Layer 2 of a small transformer language model trained on English Wikipedia (8 layers, counted from 0, width 64).
A neuron's activation on a vector x is SiLU(gate . x) times (in . x), where the dot is the dot product.

Input weights of the MLP neurons that the questions are about. A number n stands for n times 0.0071.
n3 gate: 12 -4 20 -1 40 -19 9 -7 22 35 32 -23 -43 26 -8 -7 -5 0 18 -12 19 4 -2 -19 3 23 18 -23 -31 -10 19 -11 42 8 5 -37 -15 11 2 1 -32 14 -25 50 36 -31 -37 27 6 -19 -46 30 1 -3 -3 3 -13 -13 54 27 35 -2 -32 9
n8 gate: -11 12 -34 -4 13 14 6 32 -52 -27 -23 -12 -33 -13 -16 -11 -5 -21 0 49 -44 21 -10 34 24 -47 -15 42 -36 -10 -6 -41 19 -15 -4 30 -4 28 13 16 -16 -1 13 4 -41 1 7 3 8 -20 7 -14 -39 12 17 5 -21 3 -27 -21 -29 54 36 22
n23 gate: 6 -11 1 -7 19 6 -2 9 2 44 -26 18 32 13 -22 3 -1 43 -12 -2 -34 7 15 -2 9 -31 12 -8 9 11 -10 37 24 52 49 34 20 28 -13 14 24 13 1 0 -14 20 -18 4 -24 -16 -10 2 -1 -23 -2 30 18 -5 7 -8 -43 7 3 4
n41 gate: -4 -14 -9 -41 13 18 15 44 -21 -3 -23 -21 -40 1 -40 13 -32 -21 -14 -6 1 1 1 -7 -25 17 -28 16 -15 -10 11 -55 -19 -16 58 2 -3 -5 -12 -16 14 1 -18 44 -14 28 6 0 15 -21 17 -19 40 -38 21 28 23 7 -11 -34 25 52 1 -36
n49 gate: -24 51 16 -2 -15 77 -39 16 52 -4 -1 -49 -18 -27 -31 -31 0 77 31 3 31 -5 2 15 15 8 -2 0 -41 -18 38 16 32 -30 18 -6 13 30 -3 -26 29 -4 1 -13 20 -35 12 -3 -12 -15 -11 2 -43 47 22 -3 -2 -23 11 -42 32 2 -22 42
n51 gate: 1 33 9 15 -20 15 -7 -41 -26 -60 -31 8 -20 7 6 -1 17 31 -24 -10 2 21 -9 -6 27 -8 -31 89 7 41 33 49 15 -17 9 -10 7 6 25 -52 -20 6 10 -10 64 -24 2 14 -8 39 29 24 -8 -42 15 -24 -9 45 22 29 -24 -40 -8 48
n60 gate: 42 13 16 7 9 5 3 27 -22 5 34 29 -14 -11 -33 0 -3 -3 7 17 -31 -12 -35 13 -8 -19 -14 -11 -12 -1 -26 -18 -50 -37 -9 9 3 -6 -15 18 -15 46 -37 22 4 -3 56 -1 7 3 7 24 13 -24 -27 22 14 15 -52 14 -37 3 -4 -24
n87 gate: 31 15 -1 -20 11 6 19 28 -38 18 24 -54 -9 -28 19 -65 6 20 27 -31 4 18 13 -20 0 8 -9 -40 -37 -18 -16 -29 11 -2 61 -18 2 11 -14 25 6 46 0 -18 8 41 46 -5 -56 25 -18 -36 1 22 32 5 -13 -5 -33 31 36 11 -5 -41
n92 gate: -21 -21 -3 -17 5 17 32 27 -5 7 22 -1 -3 8 -9 -26 -13 -18 10 10 -14 6 28 -14 -14 7 10 8 11 5 43 19 16 3 11 12 -9 12 -19 -23 46 23 14 3 -11 2 -33 3 14 -5 16 11 1 27 25 -2 -2 -10 12 10 5 15 -10 1
n95 gate: -33 31 -17 -15 0 -27 0 35 10 -11 5 8 0 -6 -32 46 7 20 -21 1 -58 5 27 -38 6 9 -47 44 -4 -10 -6 -16 -50 78 -8 -32 -39 40 -19 7 -10 7 -26 0 52 10 16 -35 22 -42 33 16 3 -19 14 17 10 -11 -33 13 8 -6 14 25
n106 gate: 24 -38 -18 3 19 -25 -14 -48 43 24 39 -39 19 28 -34 -5 56 -13 -34 25 -48 29 28 33 13 -12 36 13 15 32 -13 9 31 3 9 -3 26 -12 -38 3 14 29 -53 2 10 0 -16 -27 -29 70 13 -9 -45 -45 15 15 -11 1 -21 -16 13 43 -39 5
n116 gate: 12 15 46 15 7 -11 -1 29 3 30 27 -36 18 4 -21 5 -25 12 -10 -66 37 -9 2 -71 14 1 -1 7 44 41 -12 -16 -29 -9 -4 24 -8 10 7 -17 9 91 -12 -4 -37 15 -2 15 -61 68 -18 -18 9 14 -23 10 -16 52 -16 0 20 -8 -7 -24
n118 gate: -2 35 33 -30 11 46 -32 29 -13 -23 41 31 21 21 2 -52 13 26 -1 14 -11 -1 -2 -17 -2 -8 -8 -4 24 -15 0 7 21 -53 -43 -5 2 31 -24 24 17 -48 -18 67 -10 52 -8 -8 14 -25 31 -27 17 -7 -2 25 -56 40 5 -6 -10 -26 -21 1
n137 gate: 20 29 -29 -9 17 -24 -17 -16 19 34 -45 33 -15 -7 -1 -17 3 8 16 -9 -50 -24 -12 -27 45 -8 -14 -27 7 -17 -19 -34 53 8 -44 -27 -42 -9 41 -50 11 -39 18 25 -34 7 -16 -55 5 -12 -27 -90 5 35 8 2 -17 -31 5 25 31 -40 -33 -18
n180 gate: 26 45 3 -16 -17 9 25 -16 30 -25 5 5 28 15 3 33 39 39 3 8 16 -10 -11 -20 -25 -9 -14 8 0 -19 -31 20 8 -1 10 -39 -32 -15 -25 27 -40 -6 -19 1 11 26 30 14 -40 -16 15 -11 -28 -16 -39 22 -38 46 -13 -8 -10 14 9 27
n199 gate: -24 -26 -42 20 -23 51 -24 -3 42 -8 -18 -45 22 -21 -32 10 -5 -19 18 -10 -36 0 -11 16 30 2 -26 -25 -35 23 -4 -12 -30 24 14 -46 -3 -25 11 -22 44 8 -31 -34 17 24 -16 -31 -61 30 0 2 7 41 50 8 5 -15 14 17 44 -43 -27 2
n203 gate: 7 1 -26 -59 -45 -7 16 8 9 -27 17 22 10 27 -15 -55 -52 12 -26 -4 -6 35 -6 -18 -14 45 -1 -11 -9 39 50 8 6 -24 -28 21 6 -6 8 -10 1 6 -7 -8 40 -46 -3 -2 -8 -17 -22 35 23 -18 -29 -2 9 -22 17 18 -41 13 -20 -43
n208 gate: -27 29 -65 -16 3 20 21 3 40 -22 -4 39 0 -3 -3 53 -37 9 -7 -16 29 32 -5 0 -59 -22 34 -26 -12 26 45 -33 1 -16 -22 36 32 39 -18 24 -50 24 11 13 -9 -2 15 -40 -34 79 -26 16 -8 7 -16 3 -37 -6 -30 28 18 -61 9 -12
n209 gate: -5 -38 -21 -43 2 6 -7 -5 6 -24 -7 -23 -30 32 -9 -32 -12 16 -24 -48 -25 26 -5 -11 -45 61 5 -33 3 -1 49 21 -22 41 -21 -13 -14 22 8 -3 -29 28 -5 -17 40 -38 -22 11 35 -13 -33 77 4 1 -12 17 12 -32 -50 2 -2 -2 7 -40
n233 gate: -28 -34 -40 -9 -21 5 18 16 -36 -4 21 -2 -14 10 24 -13 -16 9 1 8 45 45 -13 -14 -10 -70 -49 -17 3 33 -2 24 -23 -14 -19 39 37 -53 5 11 -14 21 -11 30 10 12 -27 -13 38 -8 5 1 -33 45 -55 -7 35 9 7 -8 -8 1 10 32
n255 gate: -17 3 -6 -14 -25 -3 43 38 -6 33 -5 -16 9 -3 -25 -57 -2 94 10 42 -33 21 -10 -41 -34 -48 22 -46 -5 -23 -3 17 1 -20 41 0 40 -40 -39 23 25 20 7 1 0 -6 -30 17 -10 7 17 -14 44 16 8 -6 -14 -25 15 48 -36 16 -11 -7
n3 in: 14 44 -9 29 2 3 6 -10 -42 -16 -7 -6 14 16 -20 20 -7 22 -8 -5 -22 24 -19 -10 -38 6 33 23 24 1 -10 18 -6 28 4 3 -15 47 -21 -20 -7 8 4 12 -9 -16 -42 18 24 49 2 1 -6 -1 34 17 -10 31 2 7 -4 11 -18 -49
n8 in: -50 -15 -14 13 -49 -20 -18 14 14 12 2 -26 11 -22 -4 20 -13 2 -20 -1 16 21 -3 -5 -12 -7 17 11 0 -9 10 13 -5 -26 36 30 -14 -14 -39 49 -7 -37 6 -3 -41 -7 -17 22 9 -30 18 -35 19 8 -21 -24 -8 5 -14 -38 -30 2 13 -1
n23 in: 12 18 32 5 10 43 -7 -11 -8 20 22 8 -20 -17 20 -34 50 1 0 -5 -21 9 -2 12 -9 7 -5 -4 31 11 18 -29 38 -14 6 8 2 1 11 -5 -11 -2 63 14 -31 20 -6 32 26 -10 -42 21 -15 2 26 -18 -6 13 6 4 38 -27 -16 -7
n41 in: 69 14 8 29 28 -31 -22 13 47 -28 14 30 15 -27 13 20 37 -21 17 4 30 21 -17 4 33 -20 -23 -37 7 7 19 -8 -3 11 9 -9 35 -2 23 -31 -39 13 -2 -63 35 14 3 -6 -15 10 5 28 13 7 -24 -37 -56 -23 -36 11 -25 -4 16 14
n49 in: -6 -66 -13 60 3 -18 -8 5 5 25 8 -9 -12 14 -2 25 -25 -4 2 -19 26 -21 -68 17 -14 -50 3 19 -1 32 17 19 19 -10 12 2 -52 18 -27 37 33 20 30 28 -78 11 4 -42 -13 -18 18 39 30 -15 -12 10 -32 -9 -28 4 6 0 -21 -22
n51 in: -33 36 -7 22 -7 13 60 -35 28 -7 -76 -3 -3 22 -23 -13 -23 -8 3 22 -10 7 3 35 32 1 -10 28 22 3 12 18 40 -23 -24 -13 6 10 -3 12 -20 -6 17 -28 28 -17 -12 3 -21 -9 -3 23 -7 9 46 -12 -17 13 11 10 12 7 4 -8
n60 in: -30 -11 5 4 -15 -10 -10 -19 20 -5 34 19 42 1 29 9 1 1 6 29 -19 -14 11 -5 -23 -5 9 -22 27 -4 -32 -5 -27 -15 -27 -8 -16 1 29 22 8 -21 -20 18 -2 -1 15 7 -36 36 3 -25 -17 16 -52 -5 -7 -28 -1 -16 -3 -40 4 -15
n87 in: -17 -6 23 -47 29 -6 -17 17 47 27 7 -1 3 -11 40 9 -8 -16 -23 -18 27 41 -28 22 -42 21 22 -35 4 2 8 12 -6 21 -8 6 28 22 -21 -1 14 4 22 -4 -5 -41 3 -24 20 27 3 49 -53 3 -4 7 24 -14 2 -38 2 13 -17 -16
n92 in: -23 -19 7 -15 -28 24 -5 14 -13 -3 14 34 17 8 24 -7 8 11 5 2 2 20 -23 -24 1 5 18 -7 1 15 16 16 -27 11 -17 3 -14 32 -16 27 -26 15 -29 22 -7 -20 -18 41 2 -4 12 -19 43 -12 -45 7 1 17 16 10 16 -17 -5 -1
n95 in: -14 21 2 -7 -14 24 0 -2 -4 -41 -41 -41 5 32 -44 38 -2 11 60 -3 -14 9 7 -7 23 -13 4 0 -10 -34 -8 -27 14 14 -18 -28 -20 18 -41 5 -17 23 -32 -32 59 -28 -7 -42 5 -34 -30 1 16 -9 49 2 3 7 1 46 11 17 0 1
n106 in: 19 14 9 -6 -40 9 -17 29 1 8 -10 15 0 11 50 -26 5 -6 24 -25 -29 -56 24 -6 -46 8 -2 21 -11 5 -14 12 -2 -8 -8 -21 -60 1 -7 18 -23 -4 46 13 7 4 33 12 -37 -27 -6 -14 -18 -11 5 -55 -11 12 -22 6 -47 -20 26 -1
n116 in: 42 -16 3 -11 -3 0 1 11 -1 -4 -7 -28 45 -21 -8 34 -6 3 -22 -34 43 -1 29 -10 29 20 6 -20 22 12 -10 -21 -14 24 -4 -2 -16 -33 15 -40 23 54 -6 -7 12 -10 10 -29 -63 21 -12 14 -1 18 1 -25 8 -3 26 7 61 0 7 -49
n118 in: 41 -6 19 -33 18 -24 10 -28 28 10 4 56 39 -1 50 60 5 -21 9 20 43 -27 -37 -2 11 37 -7 -10 14 -5 -34 22 6 -7 -32 -13 15 -52 12 14 -5 -36 15 22 28 -18 5 21 1 -4 22 34 34 -17 8 -11 9 39 -25 25 7 4 -7 -35
n137 in: 9 53 -25 -22 38 -12 -10 -6 45 34 -33 -5 26 -27 -11 6 -29 4 23 13 -18 -23 35 -1 12 19 20 -49 -15 12 17 -9 32 29 -10 -37 0 10 14 4 57 13 -5 -32 -1 -38 -36 -8 26 10 -16 6 30 8 32 -16 -6 -18 15 9 14 27 -31 -8
n180 in: 56 4 21 23 -35 24 8 4 11 8 3 47 10 10 15 3 -14 -7 -16 -40 17 -46 7 -33 3 32 9 -11 7 -3 -7 49 -31 19 -21 -4 25 39 -8 28 -6 -13 -21 6 -17 20 -9 8 15 5 -32 -1 31 -7 -57 -14 19 -9 6 3 -13 2 2 -4
n199 in: 15 11 -20 10 1 -34 30 -22 -31 32 -13 28 46 -26 20 -31 70 -7 5 -2 10 6 4 13 48 -6 28 -33 35 -6 -60 16 59 -1 11 9 -9 -31 10 6 32 -23 14 -40 -13 -17 19 -6 19 17 -8 3 -4 11 -49 1 -31 -11 31 2 33 -5 16 -41
n203 in: 17 30 -64 -42 -19 -15 13 -37 5 -8 -5 -7 9 -3 -12 -20 -5 -11 -6 -30 -25 26 8 7 -7 50 5 -6 -6 0 53 -3 -25 7 -15 26 36 5 6 -15 -30 16 9 -16 56 -8 11 26 -14 8 -14 17 2 -1 -38 -3 -8 -18 9 8 -52 13 -2 8
n208 in: 12 -35 -16 5 29 -12 -12 -3 -62 -10 -14 -27 7 12 -28 18 34 -10 -8 32 -13 -10 -26 38 29 -24 14 31 -34 -43 -22 16 -12 52 2 -62 -17 -22 25 20 19 -49 -38 -5 7 -3 -28 33 1 -57 12 49 8 -13 53 14 -6 37 45 -27 9 -20 21 0
n209 in: -16 -20 41 41 1 -13 -14 33 12 30 15 6 -8 14 2 1 35 -37 20 -1 16 -37 17 4 24 -22 -18 -3 -33 9 11 29 47 38 17 9 24 -25 -14 -11 15 -35 -30 -11 6 3 -29 -34 -36 -30 -5 8 1 11 3 1 6 -26 34 7 -36 12 13 26
n233 in: 7 -23 -9 6 -7 -18 3 -31 34 -7 -6 11 4 7 43 15 -45 27 46 -12 14 19 -49 -34 -24 -31 3 -21 19 16 -18 23 -28 1 5 -4 15 18 15 -21 -5 13 12 -17 -8 -43 13 -29 38 3 -1 -11 -12 15 -24 1 0 1 -40 6 -41 16 17 85
n255 in: 9 35 -34 -13 36 -23 -14 -4 -10 -43 -36 11 15 11 -3 20 2 -1 26 -14 12 -47 25 25 -1 61 4 -27 28 26 -3 -14 -11 20 -29 21 -57 -23 17 19 -5 -39 -19 -58 50 -50 -1 18 13 -9 -17 -18 -14 -9 7 -19 -6 51 -22 9 -35 -32 14 9

Each question shows a token from some text and the vector x that enters the MLP there. A number n stands for n times 0.032.

" pol": -62 -6 -25 10 7 -6 -24 11 -19 5 23 35 51 -51 16 -23 49 -6 3 -8 4 -32 -23 -16 -6 -38 14 -26 -14 -1 31 25 -32 -36 -14 -8 16 2 -15 -18 -32 -10 3 -14 -37 7 -10 -8 -8 -34 -44 -19 21 -38 -2 -40 40 24 -15 -19 45 52 -4 3
Which neuron lights up most? n51

",": -22 57 -29 32 10 -24 -8 -7 -28 -12 -9 34 36 -19 -2 -29 52 9 18 5 7 -2 -11 -29 -33 -17 10 -7 1 18 40 30 -40 -32 0 -5 8 35 -28 -31 -18 0 -11 -20 -6 -13 -15 1 -45 -38 -29 -17 13 -31 13 -5 19 34 5 -32 38 57 -14 14
Which neuron lights up most? n51

"el": -27 10 6 31 -3 -20 -40 -1 -22 6 -34 54 3 -30 8 -17 55 -20 11 12 18 17 -13 8 -24 -17 20 -16 10 -4 41 19 -39 -16 -14 -24 15 31 -4 -10 -11 -28 20 0 20 19 -14 -11 -35 -19 -31 -28 23 -46 2 -28 45 35 -9 -33 44 65 13 2
The most active neuron and its activation: n41, at about 0.27

"il": -15 12 -12 21 48 -21 -26 10 7 4 -19 43 -2 -42 4 -31 67 -20 -4 19 5 -12 -20 4 -23 -13 19 -8 -11 25 30 7 -31 -18 -4 -21 17 27 -16 -13 -24 -19 3 0 -12 4 -16 10 -12 -42 -41 -22 12 -54 0 -27 56 29 -12 -11 60 60 0 3
Which neuron lights up most? n41

" |": -28 31 -50 42 -4 -12 -29 -6 -4 6 -4 35 15 -50 -10 -24 47 16 15 15 -32 -11 -38 -6 -14 38 6 -17 2 40 30 35 -29 0 20 -19 1 8 -10 -23 -13 10 -2 10 7 -21 -23 3 -39 -22 -8 -4 6 -16 -17 5 18 41 -13 -25 67 65 -12 -15
Which neuron lights up most? n199

" t": -55 -15 11 25 -5 -18 -14 7 -35 0 -16 26 42 -31 0 -20 62 9 -12 17 -16 -36 -42 -14 -15 8 17 -29 -18 24 37 15 -41 -26 -20 6 3 32 8 -4 -19 18 11 -11 -12 -32 -30 5 -28 -37 -15 -14 12 -11 11 22 55 39 1 -17 35 61 0 12
The two highest activations, in order: n8, n92

"t": -25 -8 3 13 12 -18 -23 -12 -42 18 -12 42 16 -17 32 1 51 -4 38 4 7 0 -17 4 -29 -23 17 -18 21 27 19 18 -40 -28 -16 -14 16 47 -1 -17 -38 -16 8 -16 4 -8 -38 -20 -30 -35 -21 -25 2 -46 -7 8 28 55 -7 -23 45 44 -1 -22
The two highest activations, in order: n118, n203

"uro": -41 20 5 28 -15 -14 -28 -9 -15 3 -19 42 -11 -33 7 -19 71 21 10 37 -26 -11 -6 20 -19 20 39 -27 8 16 35 -11 -39 -4 6 -21 1 12 -21 -30 -16 -19 11 32 14 9 -3 -21 -27 -43 -28 7 35 -31 -6 -10 19 49 -27 8 35 26 7 29
Which neuron lights up most? n95

"r": -33 -6 2 22 17 -28 -1 2 -13 -2 -19 50 7 -19 2 -13 61 -27 23 36 6 -2 -21 10 -38 7 19 -50 -2 3 12 0 -63 8 -17 -14 4 54 3 -26 -16 -3 12 -1 27 13 -7 3 -49 -15 -29 -27 12 -18 11 -19 44 43 12 -4 40 50 19 4
The most active neuron and its activation: n49, at about 0.41

".": -24 28 -32 18 3 -33 -1 -26 -14 -13 17 37 41 -40 20 -34 64 19 10 -18 6 10 -24 -7 -20 28 0 -36 2 -5 25 22 -52 -8 1 0 -6 5 -35 -25 -24 13 4 0 -24 -21 1 12 -43 -29 -27 -28 10 -24 -11 -9 35 32 6 -25 54 51 0 -14
The most active neuron and its activation: n180, at about 0.66

"ber": -17 12 29 13 5 -32 -16 15 -43 -3 -9 46 -14 -12 16 -20 41 -11 26 24 -2 -4 -14 6 -27 11 32 -18 -24 19 41 11 -37 -31 -12 -25 -41 27 -23 -22 -30 -11 -1 7 -6 6 -29 -4 -31 -35 -24 11 6 -29 -21 -18 26 56 -6 -13 20 65 -20 6
Which neuron lights up most? n3

"ric": -38 11 -7 21 29 -9 -18 9 -2 -30 14 40 -12 -35 2 -15 59 -7 14 26 0 1 -17 21 -28 -19 60 -25 8 17 23 2 -59 -24 -15 -17 19 41 -3 12 -31 -6 -1 0 9 -20 -18 -37 -22 -46 -31 12 7 -2 2 -3 1 51 10 2 35 48 -6 -16
Which neuron lights up most? n208

"200": -40 32 -17 40 -21 -20 0 6 -9 -4 -23 15 22 -25 -5 -36 70 -18 17 18 3 -9 -17 -5 -11 -11 6 -35 -12 34 27 15 -63 -25 8 -18 -4 28 -30 -12 -18 -21 11 31 4 -36 -3 -7 -44 3 -39 9 18 -6 -19 -20 45 34 34 -7 39 29 22 8
Which neuron lights up most? n199

"ing": -40 14 -8 35 -3 -15 -27 2 4 32 -11 26 2 -21 8 -43 82 -20 16 -5 -1 -25 -15 -6 -18 8 28 -42 -22 3 30 -22 -39 -10 -22 -12 -13 39 -23 -12 -15 -8 -33 -7 7 -14 -18 -15 -53 -37 -10 -10 24 -36 -15 -6 21 32 -4 -8 41 52 -3 8
Which neuron lights up most? n106

"du": -14 -8 -14 8 11 -31 -8 -1 -8 -21 -7 52 4 5 24 -15 62 -7 2 40 -5 -48 -35 -3 -47 -2 56 -36 4 13 20 -25 -50 -27 -5 -17 10 20 -6 -2 -24 5 -14 0 16 -16 -28 4 -31 -12 -21 10 8 -31 -14 -31 28 36 23 0 51 49 18 -28
Which three neurons fire most, strongest first? n60, n208, n3

"e": -37 -1 -24 24 13 -29 -23 -7 -17 -4 18 30 -18 -22 -2 -9 76 -3 12 -14 -19 2 -40 -10 -23 -7 25 -40 14 1 33 -6 -60 -7 -15 -9 -6 32 -11 5 -20 -22 -17 4 10 -23 10 -1 -53 -25 -23 -7 14 -25 -9 -30 46 43 -9 -19 46 45 14 6
Which neuron lights up most? n60

" be": -27 23 -16 11 -6 -28 -13 25 -27 10 -8 30 1 -42 27 -18 49 5 -3 12 -10 -27 8 -21 -2 -12 28 -22 -9 30 31 -2 -50 -25 -14 18 -8 25 -31 -19 -19 10 -26 -40 -14 -22 -13 9 -15 -45 -11 12 19 -37 16 -37 21 39 14 -26 56 69 8 14
Which neuron lights up most? n8

" to": -18 14 -22 5 -6 -25 -9 -16 -32 15 -10 39 -8 -16 8 -18 46 8 10 23 -27 -45 -11 -15 -8 35 25 -40 -7 19 59 6 -34 16 -19 5 3 25 -27 -18 -1 4 -14 0 -4 -4 -40 -14 -40 -33 -20 -12 30 -35 -12 -44 24 48 -31 -8 49 40 6 36
Which neuron lights up most? n137

" p": -54 -19 -41 27 -7 -27 13 -8 -8 9 -10 38 15 -31 35 -6 61 21 -2 17 26 -25 -27 -25 -3 -13 38 -59 -3 20 33 9 -44 -17 -31 -3 3 18 7 -14 -33 -6 3 -4 -15 -14 -3 19 -30 -38 2 -22 15 -23 3 -14 33 28 11 -10 29 70 6 24
Which neuron lights up most? n233

"es": -33 23 12 30 16 -28 -43 -13 -43 11 -8 31 5 -14 -3 -28 55 4 1 36 4 11 -36 3 -30 0 42 -30 11 11 45 -6 -47 -5 -16 -11 1 59 -12 -14 -15 -7 -31 -3 9 -30 -9 -20 -53 -39 -18 6 17 -21 -4 1 18 33 3 -13 36 51 -5 -13
The most active neuron and its activation: n3, at about 0.57

"im": -34 -6 -8 32 14 -14 -3 -3 -3 2 -8 34 26 -33 22 -16 52 -9 -4 36 5 21 -23 -16 -24 -17 29 -15 -23 -8 12 15 -33 -35 -30 -19 -14 48 -18 -13 -6 -41 6 14 0 -18 -26 -21 -32 -24 -29 -16 -9 -23 -8 -53 45 63 -4 -9 43 51 -18 -4
Which neuron lights up most? n118

"40": -28 28 -20 36 -16 -22 -12 -31 0 -3 -12 27 -7 -24 -10 -31 83 -4 -4 22 -4 -20 -16 -9 0 11 10 -31 -19 50 19 -2 -65 -36 -8 -34 1 31 -9 -10 -19 -15 22 -3 -6 -22 6 -11 -16 -15 -18 -11 15 -10 -14 -13 32 35 22 -12 55 38 4 3
Which neuron lights up most? n199

"O": -54 15 -12 42 -13 -53 -2 -14 -12 -9 -24 31 -1 -19 -11 -15 73 -1 24 24 -9 -12 -16 -21 -16 -27 49 14 11 34 32 28 -44 -13 -19 13 -4 23 -17 -22 -29 -18 19 14 -12 -19 -2 -2 -22 -21 -23 -2 6 -45 -6 -12 42 31 -7 1 35 49 -13 11
Which neuron lights up most? n51

"l": -30 -22 3 26 50 -31 -4 6 -18 19 5 37 -21 -49 -6 -14 55 -39 11 9 -7 6 -37 4 -24 19 10 -45 3 24 41 4 -44 -18 -5 -16 -1 51 -7 -16 -6 10 -14 20 20 20 -36 7 -44 -14 -8 -1 7 -40 -6 -9 9 45 -1 -12 41 62 5 22
The two highest activations, in order: n41, n92

" v": -48 -11 -7 23 20 -17 -10 19 -19 13 4 40 34 -51 29 -13 46 -10 -23 13 -13 -29 -32 -17 -15 6 19 -26 -1 36 29 16 -22 -39 -33 -17 6 39 2 -41 -24 9 -17 -14 -3 -23 -47 3 -14 -25 -24 -13 15 -18 -2 -1 44 42 3 -1 34 63 5 23
Which neuron lights up most? n92

" \"": -53 9 -47 24 -17 -18 1 -36 10 -18 -11 33 43 -40 21 -16 52 14 30 25 10 -1 2 -9 -31 19 12 -40 -14 7 18 8 -37 -10 -8 29 -21 20 -6 -16 -15 14 26 10 -10 0 5 12 -20 -37 -19 -25 24 -46 -3 -35 40 28 13 0 58 53 10 7
Which neuron lights up most? n209

"up": -50 9 16 27 -13 -24 -31 5 -20 -13 5 38 17 -49 27 -35 60 -19 3 19 1 18 -23 -2 -12 20 51 -14 -10 -6 25 -18 -53 -9 -47 -35 2 11 -14 -5 -22 19 7 6 8 -13 -13 -25 -44 -17 -16 11 7 -22 -5 10 27 40 3 0 22 63 1 10
Which neuron lights up most? n60

"ong": -19 19 13 43 0 -19 -13 -2 -28 -4 -28 31 12 -13 1 -13 71 -12 9 3 2 3 2 10 -22 -30 33 -9 -21 27 49 -5 -38 -39 -16 1 8 51 7 -11 -2 -25 14 11 3 -32 -17 -28 -41 -49 -8 -10 4 -32 -5 -27 39 44 -14 -31 42 51 -10 -8
The two highest activations, in order: n8, n49

"G": -30 6 -4 34 17 -39 -2 -28 -16 18 -19 32 18 -32 -13 -29 82 23 15 19 -2 -23 -16 2 -20 -3 21 -3 -8 28 18 -9 -25 -8 -9 0 -9 7 4 -54 -45 10 -15 13 -20 -17 -20 15 -30 -23 -13 2 -2 -39 9 0 47 40 9 11 50 35 -4 30
Which neuron lights up most? n3

"est": -19 -16 -8 4 -9 -4 -24 -18 -18 16 -13 47 -1 -31 6 -29 65 -2 20 -10 8 -32 -13 13 -18 6 39 -4 -10 6 28 -18 -56 -25 -6 -8 7 19 -13 -18 -39 6 22 8 14 -6 -20 1 -35 -18 -17 -14 27 -26 8 -35 20 47 -11 -29 28 67 37 1
The most active neuron and its activation: n137, at about 0.23

"ited": -40 19 -2 33 6 -16 -17 -5 4 -14 2 30 17 -7 7 -46 65 -10 9 -14 0 -18 6 -18 -39 12 26 -38 -37 25 35 -8 -47 -36 -25 -12 9 38 -26 -13 -29 -15 -21 -11 11 3 -20 -5 -47 -43 -24 -2 30 -19 -5 -9 20 28 8 7 38 49 8 -19
Which three neurons fire most, strongest first? n203, n209, n233

" comp": -56 -13 -28 31 9 -9 -8 4 -30 5 -11 15 24 -41 24 -28 53 30 5 34 13 -19 -16 -2 1 -51 42 -43 18 18 34 -9 -53 -13 -5 -7 -5 27 -30 -17 -25 -18 12 19 -11 -31 -7 -9 -9 -52 -24 -8 7 -14 15 -22 17 33 21 -3 23 62 11 3
The most active neuron and its activation: n8, at about 1.1

" are": -25 18 -17 4 2 -14 -31 2 -19 6 -7 23 15 -24 27 -18 37 -8 -8 -7 -14 -16 -13 -33 7 7 45 -20 -24 41 32 6 -55 -25 -23 14 -4 44 -29 -20 -15 21 -31 -28 3 -37 -21 14 -25 -34 -10 5 21 -24 3 -37 41 38 23 -3 50 71 18 -4
Which three neurons fire most, strongest first? n203, n116, n92

" m": -55 -5 -8 25 22 -10 -3 -5 -16 19 19 34 36 -43 5 -14 58 7 -3 23 -9 -27 -46 -36 -20 17 3 -44 -16 7 27 37 -23 -34 -21 -8 -15 10 -10 -21 -36 10 3 -15 -16 -18 -11 2 -4 -36 -24 -25 6 -32 3 -26 39 42 -7 -12 44 62 16 3
Which neuron lights up most? n51

"===\n\n": -35 9 -42 30 34 1 -7 -2 -24 -7 15 47 44 -43 25 -31 72 32 11 -6 -8 -14 -32 -12 -27 35 -7 -24 14 33 37 -16 -19 1 20 -5 -15 7 -33 -27 -10 5 -4 15 -21 -27 10 11 -25 -12 -29 -8 2 -41 -11 -25 7 37 14 -1 41 48 -10 -14
Which neuron lights up most? n116

"iz": -34 -8 -1 25 21 -6 -37 2 -23 -14 23 36 8 -34 7 -33 39 -15 8 13 -5 9 -29 2 -37 17 33 -11 -5 12 33 -6 -62 -10 0 -26 12 41 13 3 1 21 -27 -5 14 -24 -47 -21 -12 -26 -6 20 3 -6 -25 -15 31 45 18 10 56 57 1 23
Which three neurons fire most, strongest first? n92, n3, n233

".\n\n": -35 15 -46 30 37 -18 -5 -9 -5 -18 13 41 47 -41 22 -33 71 30 15 -7 -6 -12 -18 -10 -27 21 -10 -36 21 29 29 -18 -37 8 9 2 -19 7 -31 -27 -24 4 -10 16 -28 -19 12 -2 -17 -23 -30 -17 11 -38 -1 -26 12 26 16 -6 43 48 -7 -11
Which neuron lights up most? n51

"5": -26 23 -2 29 -8 -20 -3 -33 -13 9 -7 22 21 -16 -9 -22 74 -11 2 11 -16 -7 -29 -22 -21 -4 -2 -29 -17 39 27 14 -62 -31 -1 -46 -11 52 -20 -4 -11 -8 22 -2 10 -39 -9 -15 -23 -5 -16 -8 11 -30 -17 -6 29 46 9 -9 32 55 17 0
Which neuron lights up most? n180

"%": -47 20 -11 47 1 -13 -25 -47 -15 -7 -9 24 -1 -39 6 -44 56 1 9 7 -32 -11 -38 -9 -15 19 6 -23 4 15 37 -32 -55 1 -10 -19 -22 15 -24 -18 -32 3 -22 9 13 4 -18 -7 -43 -34 -9 -4 21 3 -21 -6 19 29 4 -8 32 62 12 -2
The most active neuron and its activation: n95, at about 0.48

" in": -30 17 -47 25 10 -24 -26 10 -20 24 -2 40 -7 -29 11 -23 65 -4 14 5 8 -30 -6 -26 -21 38 30 -41 -23 13 35 45 -46 -19 -20 14 11 31 -18 -36 -14 19 -9 -13 -8 -11 0 -6 -31 -33 -15 -5 25 -19 2 -40 49 30 8 -6 34 36 8 -9
Which neuron lights up most? n203